Layer 8 of a small transformer language model trained on English Wikipedia (12 layers, counted from 0, width 128).
A neuron's activation on a vector x is GELU(weights . x + bias), where the dot is the dot product.

Input weights of the MLP neurons that the questions are about. A number n stands for (n - 128) times 0.0083.
n92 (bias -0.067): 168, 196, 83, 114, 92, 143, 127, 152, 157, 113, 148, 195, 94, 161, 96, 176, 103, 153, 100, 202, 69, 79, 119, 92, 129, 87, 110, 142, 116, 164, 128, 123, 124, 128, 88, 171, 115, 136, 95, 86, 89, 116, 98, 125, 171, 124, 132, 149, 117, 67, 147, 106, 127, 95, 172, 93, 141, 175, 172, 121, 86, 148, 152, 152, 138, 99, 104, 83, 192, 98, 80, 152, 178, 187, 174, 75, 70, 167, 8, 111, 110, 110, 139, 111, 93, 85, 174, 197, 142, 97, 139, 174, 109, 193, 162, 107, 121, 76, 179, 168, 79, 98, 177, 216, 93, 118, 137, 140, 128, 90, 139, 144, 161, 101, 215, 127, 103, 147, 129, 115, 90, 130, 113, 168, 109, 153, 176, 136
n164 (bias -0.041): 127, 112, 135, 115, 124, 146, 117, 171, 174, 95, 128, 145, 149, 96, 136, 150, 148, 70, 150, 123, 104, 116, 98, 178, 100, 50, 160, 140, 154, 127, 110, 148, 78, 72, 172, 100, 76, 173, 106, 104, 138, 70, 120, 132, 178, 142, 177, 151, 133, 92, 124, 116, 188, 67, 106, 126, 149, 95, 169, 189, 137, 119, 124, 75, 126, 124, 115, 169, 169, 99, 114, 98, 106, 145, 106, 146, 117, 92, 129, 109, 140, 70, 106, 161, 169, 138, 105, 165, 102, 159, 164, 148, 160, 125, 193, 192, 149, 145, 144, 108, 107, 153, 145, 107, 131, 171, 116, 69, 153, 116, 126, 166, 145, 163, 82, 129, 127, 55, 118, 74, 142, 155, 123, 148, 133, 128, 70, 116
n193 (bias -0.050): 95, 162, 167, 139, 110, 102, 72, 131, 176, 164, 116, 109, 118, 126, 105, 185, 131, 87, 121, 159, 188, 125, 88, 132, 136, 170, 143, 170, 111, 119, 125, 85, 172, 93, 137, 131, 103, 126, 128, 139, 98, 119, 113, 154, 160, 150, 142, 148, 137, 123, 189, 123, 75, 66, 143, 156, 124, 144, 96, 106, 159, 117, 93, 147, 155, 142, 135, 183, 140, 104, 85, 150, 88, 97, 108, 135, 158, 34, 88, 145, 108, 179, 103, 152, 157, 73, 147, 121, 127, 122, 121, 133, 114, 38, 148, 137, 145, 124, 192, 90, 142, 162, 120, 115, 143, 123, 121, 154, 134, 109, 137, 121, 103, 77, 151, 154, 115, 152, 187, 110, 88, 146, 168, 143, 139, 145, 125, 107
n269 (bias -0.028): 177, 179, 106, 162, 148, 125, 83, 111, 117, 120, 153, 99, 167, 109, 151, 138, 78, 121, 129, 102, 168, 136, 144, 120, 133, 103, 147, 95, 145, 149, 41, 104, 127, 102, 142, 138, 119, 144, 149, 72, 148, 127, 110, 168, 162, 132, 117, 122, 164, 132, 68, 113, 111, 120, 72, 175, 186, 128, 201, 127, 117, 159, 163, 151, 118, 135, 167, 131, 125, 130, 118, 149, 131, 137, 102, 153, 132, 144, 121, 90, 87, 135, 78, 172, 163, 126, 109, 198, 97, 152, 161, 128, 163, 102, 109, 109, 127, 128, 167, 138, 129, 135, 91, 125, 111, 111, 112, 120, 167, 120, 159, 145, 172, 175, 43, 96, 100, 100, 120, 103, 108, 106, 155, 142, 87, 79, 137, 152
n298 (bias -0.060): 136, 155, 122, 165, 173, 192, 120, 139, 89, 123, 126, 103, 117, 115, 84, 129, 76, 190, 94, 128, 182, 138, 169, 175, 128, 130, 140, 116, 100, 155, 90, 69, 219, 147, 153, 91, 71, 141, 144, 118, 115, 138, 173, 62, 169, 109, 158, 132, 139, 103, 54, 74, 132, 159, 139, 123, 101, 161, 197, 161, 146, 117, 123, 148, 143, 125, 118, 116, 127, 157, 106, 137, 225, 71, 145, 153, 117, 71, 74, 117, 100, 103, 98, 148, 121, 126, 92, 114, 155, 178, 111, 170, 138, 82, 143, 129, 103, 134, 178, 136, 103, 102, 113, 140, 102, 97, 174, 130, 148, 99, 136, 120, 137, 44, 113, 150, 118, 131, 152, 133, 75, 183, 171, 147, 154, 108, 172, 137
n353 (bias -0.035): 197, 149, 69, 157, 125, 152, 171, 120, 153, 146, 170, 96, 116, 127, 159, 81, 109, 145, 156, 97, 158, 134, 98, 122, 146, 123, 101, 127, 115, 129, 155, 148, 157, 150, 116, 130, 163, 111, 69, 140, 173, 94, 146, 128, 201, 156, 151, 141, 120, 121, 39, 77, 77, 130, 92, 124, 188, 134, 85, 127, 83, 175, 171, 126, 113, 163, 155, 98, 128, 160, 122, 187, 158, 140, 117, 163, 123, 84, 103, 172, 181, 85, 115, 168, 109, 160, 58, 128, 141, 94, 113, 144, 180, 142, 130, 144, 134, 197, 168, 103, 136, 122, 169, 99, 168, 109, 96, 103, 104, 119, 131, 126, 161, 100, 145, 87, 131, 151, 104, 103, 107, 98, 151, 150, 103, 97, 181, 188
n425 (bias -0.062): 107, 122, 134, 147, 118, 131, 125, 163, 187, 77, 170, 146, 133, 155, 116, 77, 79, 217, 157, 166, 114, 100, 99, 129, 152, 108, 140, 159, 109, 156, 164, 142, 174, 147, 126, 82, 127, 156, 134, 148, 146, 156, 172, 174, 116, 173, 159, 132, 157, 117, 173, 135, 71, 94, 138, 165, 186, 161, 191, 175, 121, 138, 157, 79, 97, 107, 142, 123, 190, 88, 109, 100, 126, 110, 104, 179, 189, 110, 150, 153, 200, 165, 128, 126, 109, 81, 94, 102, 167, 111, 171, 117, 115, 166, 87, 174, 136, 95, 111, 135, 120, 111, 183, 95, 81, 96, 97, 109, 129, 84, 178, 138, 89, 124, 95, 105, 116, 123, 127, 53, 79, 159, 138, 164, 163, 185, 82, 77
n497 (bias -0.050): 166, 133, 134, 146, 166, 109, 142, 164, 99, 119, 107, 162, 105, 115, 170, 134, 120, 93, 114, 176, 154, 116, 147, 117, 111, 187, 133, 171, 170, 127, 124, 99, 93, 82, 157, 69, 121, 130, 159, 182, 149, 66, 158, 96, 193, 110, 154, 144, 141, 74, 182, 124, 66, 155, 147, 127, 111, 126, 110, 120, 141, 129, 108, 162, 77, 79, 115, 207, 111, 131, 133, 140, 118, 170, 155, 151, 171, 138, 175, 83, 79, 105, 133, 57, 116, 92, 109, 130, 64, 123, 121, 135, 130, 167, 188, 126, 118, 133, 170, 62, 68, 104, 188, 183, 86, 163, 100, 162, 150, 34, 108, 106, 141, 118, 97, 97, 169, 211, 159, 89, 105, 192, 152, 154, 88, 121, 98, 106

Each question shows a token from some text and the vector x that enters the MLP there. A number n stands for (n - 128) times 0.087.

"d": 123, 122, 130, 134, 122, 137, 122, 122, 124, 134, 120, 119, 127, 116, 128, 134, 125, 131, 115, 121, 128, 117, 128, 137, 132, 131, 132, 134, 127, 110, 121, 118, 137, 132, 124, 138, 118, 128, 140, 126, 133, 130, 135, 118, 124, 119, 127, 113, 151, 134, 125, 137, 124, 126, 121, 124, 119, 126, 125, 134, 133, 144, 116, 119, 129, 129, 126, 130, 125, 129, 128, 130, 123, 129, 118, 123, 122, 132, 123, 128, 123, 139, 134, 129, 129, 125, 122, 125, 131, 126, 121, 129, 127, 120, 128, 118, 128, 130, 125, 138, 132, 137, 127, 123, 128, 130, 141, 140, 131, 132, 125, 130, 126, 116, 127, 134, 138, 131, 138, 134, 126, 134, 127, 23, 126, 128, 131, 137
The two highest activations, in order: n298, n193

"H": 127, 123, 120, 123, 122, 134, 126, 125, 119, 130, 137, 117, 129, 119, 136, 124, 128, 131, 123, 125, 132, 122, 138, 134, 129, 131, 130, 132, 124, 128, 130, 128, 140, 130, 120, 125, 120, 114, 125, 132, 129, 124, 127, 128, 124, 126, 132, 122, 150, 137, 125, 129, 129, 134, 130, 123, 125, 129, 122, 121, 130, 144, 129, 125, 130, 128, 118, 126, 125, 132, 126, 135, 126, 130, 126, 126, 125, 129, 124, 138, 126, 122, 124, 122, 133, 131, 131, 120, 126, 130, 124, 131, 123, 119, 122, 125, 132, 135, 135, 120, 128, 121, 127, 128, 132, 125, 138, 132, 129, 128, 129, 129, 125, 124, 127, 133, 127, 133, 125, 131, 131, 127, 127, 14, 127, 135, 130, 135
The two highest activations, in order: n298, n353

"z": 123, 127, 128, 130, 129, 135, 124, 129, 123, 108, 132, 122, 132, 119, 133, 129, 131, 122, 125, 123, 121, 111, 135, 125, 131, 122, 131, 127, 122, 117, 125, 124, 125, 132, 131, 119, 130, 119, 128, 126, 135, 131, 120, 132, 124, 121, 131, 102, 151, 130, 126, 132, 123, 128, 131, 129, 128, 122, 131, 130, 130, 139, 125, 128, 120, 132, 121, 128, 129, 121, 122, 130, 129, 125, 136, 123, 128, 135, 136, 131, 125, 125, 124, 132, 126, 127, 134, 130, 126, 131, 130, 118, 123, 129, 133, 121, 127, 126, 138, 132, 134, 130, 122, 126, 130, 130, 135, 142, 129, 124, 130, 125, 135, 128, 127, 128, 127, 125, 129, 128, 134, 121, 133, 19, 122, 116, 122, 126
The most active neuron and its activation: n269, at about 1.9

" on": 123, 123, 129, 134, 127, 127, 134, 140, 126, 127, 130, 134, 123, 118, 128, 132, 124, 119, 129, 121, 126, 121, 128, 130, 127, 128, 126, 129, 130, 125, 128, 136, 131, 125, 128, 130, 132, 135, 124, 128, 129, 126, 127, 131, 134, 133, 128, 125, 149, 134, 140, 130, 129, 129, 133, 132, 129, 125, 126, 131, 136, 137, 123, 116, 132, 124, 120, 122, 128, 125, 129, 127, 115, 129, 132, 119, 118, 121, 129, 133, 134, 132, 124, 129, 140, 122, 122, 118, 129, 128, 127, 127, 125, 132, 130, 124, 129, 132, 123, 115, 122, 124, 138, 127, 138, 140, 134, 141, 126, 133, 129, 137, 133, 126, 130, 128, 134, 121, 129, 129, 135, 130, 114, 16, 127, 124, 127, 129
Which of these neurons fires most? n164

"ess": 130, 112, 130, 131, 122, 125, 132, 142, 130, 134, 141, 131, 129, 122, 132, 134, 132, 133, 119, 131, 122, 113, 137, 120, 137, 125, 128, 127, 129, 113, 133, 111, 120, 135, 135, 128, 131, 146, 137, 134, 128, 124, 128, 130, 127, 127, 127, 113, 163, 132, 137, 128, 127, 126, 119, 132, 129, 129, 130, 130, 125, 140, 123, 133, 127, 115, 120, 120, 131, 133, 134, 128, 121, 131, 135, 135, 135, 136, 132, 126, 130, 136, 135, 136, 126, 127, 133, 131, 128, 130, 123, 122, 132, 127, 128, 120, 140, 123, 126, 120, 129, 122, 128, 122, 137, 141, 135, 134, 130, 118, 136, 114, 127, 137, 128, 142, 113, 133, 135, 128, 130, 120, 119, 31, 124, 139, 131, 126
Which of these neurons fires most? n497

"ell": 126, 124, 131, 121, 134, 126, 126, 127, 122, 137, 141, 133, 128, 119, 126, 130, 131, 134, 126, 132, 127, 117, 133, 125, 129, 124, 134, 129, 122, 125, 133, 130, 129, 135, 136, 125, 128, 137, 130, 134, 132, 139, 128, 128, 123, 130, 127, 106, 156, 140, 136, 129, 129, 129, 117, 128, 123, 129, 128, 127, 136, 141, 125, 109, 132, 125, 124, 123, 139, 133, 134, 131, 124, 122, 125, 123, 128, 121, 133, 133, 146, 137, 122, 132, 118, 124, 131, 134, 131, 134, 124, 134, 119, 133, 130, 134, 124, 128, 117, 121, 129, 131, 126, 126, 134, 127, 139, 126, 131, 131, 126, 138, 128, 137, 127, 130, 118, 128, 133, 124, 134, 125, 116, 25, 111, 143, 134, 116
Which of these neurons fires most? n425

"5": 127, 127, 132, 123, 124, 123, 121, 127, 133, 128, 130, 120, 128, 120, 135, 133, 129, 131, 123, 128, 121, 116, 129, 127, 134, 131, 129, 130, 121, 126, 127, 125, 124, 132, 132, 128, 127, 128, 132, 137, 126, 129, 110, 121, 127, 127, 126, 136, 154, 130, 130, 128, 134, 132, 135, 131, 120, 125, 122, 130, 136, 139, 126, 123, 127, 129, 123, 125, 125, 134, 129, 134, 128, 132, 129, 114, 126, 129, 121, 136, 127, 134, 126, 129, 132, 125, 133, 125, 126, 125, 124, 119, 125, 127, 133, 120, 127, 135, 126, 126, 131, 125, 130, 119, 137, 131, 135, 130, 127, 129, 129, 127, 133, 130, 129, 131, 122, 125, 130, 127, 132, 130, 126, 13, 125, 131, 125, 127
Which of these neurons fires most? n193

"er": 122, 122, 130, 122, 132, 126, 127, 131, 127, 121, 113, 128, 129, 123, 123, 138, 129, 131, 120, 126, 123, 108, 131, 117, 136, 139, 128, 124, 122, 117, 125, 128, 125, 132, 124, 129, 131, 122, 129, 126, 120, 130, 127, 121, 129, 134, 135, 109, 153, 127, 144, 122, 129, 126, 132, 128, 122, 126, 125, 132, 133, 142, 117, 124, 127, 129, 122, 141, 128, 128, 126, 129, 133, 132, 129, 119, 124, 133, 129, 129, 138, 140, 126, 131, 129, 129, 131, 122, 125, 129, 127, 124, 132, 121, 127, 129, 128, 131, 119, 128, 136, 137, 122, 125, 144, 122, 131, 132, 123, 117, 135, 118, 133, 128, 125, 127, 130, 132, 123, 131, 136, 131, 122, 21, 130, 132, 129, 126
Which of these neurons fires most? n193

"s": 133, 123, 138, 130, 125, 134, 127, 127, 124, 135, 126, 129, 131, 123, 122, 138, 137, 132, 117, 126, 129, 110, 128, 129, 130, 121, 132, 126, 122, 127, 125, 132, 135, 134, 131, 137, 124, 132, 132, 128, 132, 142, 137, 125, 126, 124, 124, 118, 156, 143, 134, 124, 119, 130, 130, 123, 126, 134, 121, 125, 125, 145, 120, 118, 138, 124, 123, 130, 129, 132, 127, 123, 129, 131, 127, 124, 115, 128, 117, 127, 126, 134, 134, 137, 126, 132, 133, 130, 130, 129, 123, 129, 131, 129, 134, 125, 135, 125, 114, 125, 136, 130, 119, 119, 142, 129, 137, 143, 126, 133, 131, 127, 123, 123, 131, 130, 132, 123, 126, 117, 125, 137, 127, 22, 126, 126, 127, 126
Which of these neurons fires most? n193

"ot": 134, 123, 121, 122, 135, 128, 133, 130, 121, 120, 143, 117, 130, 124, 129, 122, 120, 122, 124, 125, 129, 113, 133, 129, 130, 124, 138, 126, 123, 120, 133, 120, 126, 138, 135, 118, 127, 118, 135, 130, 130, 126, 126, 122, 130, 123, 128, 112, 154, 131, 119, 131, 122, 130, 141, 130, 131, 123, 126, 134, 131, 141, 122, 124, 124, 130, 114, 128, 137, 133, 126, 123, 136, 126, 133, 122, 126, 135, 130, 134, 127, 124, 124, 128, 128, 127, 129, 128, 130, 125, 129, 131, 123, 122, 125, 126, 136, 124, 132, 128, 118, 124, 126, 121, 138, 124, 141, 132, 130, 137, 136, 114, 135, 134, 120, 122, 130, 123, 127, 124, 132, 125, 120, 21, 121, 131, 122, 130
The two highest activations, in order: n269, n298

" the": 131, 128, 124, 134, 127, 129, 137, 127, 128, 129, 127, 127, 130, 121, 122, 130, 126, 129, 125, 122, 126, 123, 131, 124, 126, 130, 132, 126, 125, 122, 130, 134, 130, 126, 129, 125, 130, 135, 125, 132, 137, 128, 129, 121, 137, 133, 130, 132, 146, 127, 127, 127, 129, 130, 129, 123, 130, 131, 123, 123, 127, 148, 129, 119, 133, 124, 122, 128, 123, 124, 130, 140, 128, 129, 126, 130, 129, 127, 130, 139, 130, 128, 133, 124, 128, 130, 129, 123, 130, 136, 128, 129, 121, 132, 132, 128, 133, 135, 119, 125, 124, 129, 128, 129, 134, 132, 137, 131, 126, 126, 127, 122, 130, 124, 127, 122, 129, 136, 130, 135, 126, 129, 104, 12, 125, 129, 130, 131
Which of these neurons fires most? n353

"om": 124, 111, 131, 129, 123, 123, 128, 118, 122, 133, 140, 127, 118, 120, 121, 120, 134, 124, 124, 121, 130, 120, 123, 130, 134, 115, 130, 130, 124, 125, 122, 129, 127, 135, 132, 123, 131, 124, 135, 132, 133, 131, 131, 134, 127, 129, 131, 119, 148, 137, 119, 134, 125, 121, 126, 124, 127, 126, 124, 134, 126, 143, 129, 124, 129, 131, 126, 130, 125, 130, 130, 137, 117, 129, 127, 129, 128, 123, 132, 135, 121, 138, 131, 130, 139, 135, 121, 126, 130, 136, 121, 118, 128, 124, 125, 121, 136, 143, 132, 119, 136, 123, 135, 123, 135, 132, 133, 123, 122, 137, 135, 118, 132, 126, 123, 126, 127, 138, 134, 121, 139, 125, 119, 21, 120, 123, 122, 133
Which of these neurons fires most? n353

"al": 130, 128, 124, 122, 130, 135, 132, 134, 131, 121, 129, 132, 126, 121, 134, 134, 129, 129, 119, 132, 124, 103, 133, 125, 131, 128, 120, 133, 112, 115, 130, 130, 126, 134, 127, 142, 128, 120, 125, 131, 117, 131, 130, 122, 127, 123, 129, 112, 160, 127, 125, 127, 128, 125, 126, 120, 132, 124, 128, 136, 121, 148, 122, 115, 131, 129, 120, 128, 127, 129, 121, 130, 132, 136, 132, 122, 121, 135, 126, 142, 130, 127, 133, 125, 124, 127, 125, 129, 129, 116, 121, 130, 127, 134, 127, 130, 127, 132, 130, 122, 124, 126, 127, 125, 138, 124, 136, 134, 127, 134, 136, 132, 131, 134, 127, 130, 133, 132, 126, 121, 133, 135, 115, 23, 127, 125, 124, 134
Which of these neurons fires most? n92

"l": 130, 133, 125, 122, 128, 135, 124, 130, 128, 117, 127, 129, 119, 124, 125, 130, 128, 125, 121, 131, 126, 115, 136, 129, 120, 129, 132, 126, 118, 124, 126, 129, 132, 133, 135, 141, 118, 124, 136, 123, 122, 125, 131, 122, 126, 119, 130, 107, 150, 129, 131, 128, 130, 134, 135, 128, 116, 124, 126, 133, 124, 139, 125, 115, 136, 121, 119, 127, 132, 133, 126, 130, 137, 126, 125, 122, 123, 125, 130, 130, 122, 127, 121, 132, 127, 127, 136, 124, 129, 134, 121, 127, 126, 133, 132, 122, 129, 135, 130, 129, 128, 126, 132, 130, 131, 129, 136, 128, 133, 140, 132, 131, 130, 128, 123, 122, 125, 135, 118, 135, 128, 129, 118, 17, 132, 123, 119, 133
Which of these neurons fires most? n298

"o": 134, 118, 123, 124, 120, 126, 126, 126, 130, 130, 136, 120, 122, 124, 122, 129, 123, 132, 115, 123, 130, 124, 127, 131, 128, 123, 130, 125, 126, 117, 125, 129, 128, 126, 128, 122, 119, 130, 129, 131, 136, 126, 124, 129, 134, 133, 129, 123, 163, 133, 128, 128, 131, 121, 118, 130, 124, 135, 125, 118, 124, 151, 126, 123, 134, 128, 119, 131, 128, 136, 136, 139, 130, 127, 132, 139, 141, 129, 127, 136, 128, 130, 125, 130, 136, 134, 125, 134, 128, 133, 130, 127, 126, 126, 122, 122, 136, 132, 119, 124, 124, 123, 125, 125, 135, 137, 134, 138, 131, 124, 129, 127, 127, 134, 131, 124, 131, 133, 119, 123, 135, 124, 119, 21, 117, 131, 131, 124
Which of these neurons fires most? n269

"am": 127, 119, 116, 134, 121, 125, 125, 123, 135, 128, 138, 120, 130, 120, 133, 123, 135, 125, 116, 128, 126, 108, 135, 128, 126, 122, 127, 123, 117, 117, 135, 125, 125, 137, 137, 131, 130, 113, 137, 131, 125, 132, 130, 133, 134, 127, 130, 106, 163, 128, 129, 130, 121, 128, 128, 127, 121, 121, 121, 126, 122, 146, 130, 123, 122, 129, 122, 126, 126, 135, 129, 129, 131, 131, 130, 130, 120, 130, 133, 136, 124, 123, 130, 133, 124, 129, 134, 129, 134, 126, 122, 120, 127, 129, 130, 121, 137, 125, 136, 126, 126, 127, 125, 122, 137, 124, 139, 127, 126, 131, 133, 126, 133, 131, 120, 122, 126, 131, 131, 127, 131, 125, 123, 24, 120, 120, 121, 133
Which of these neurons fires most? n353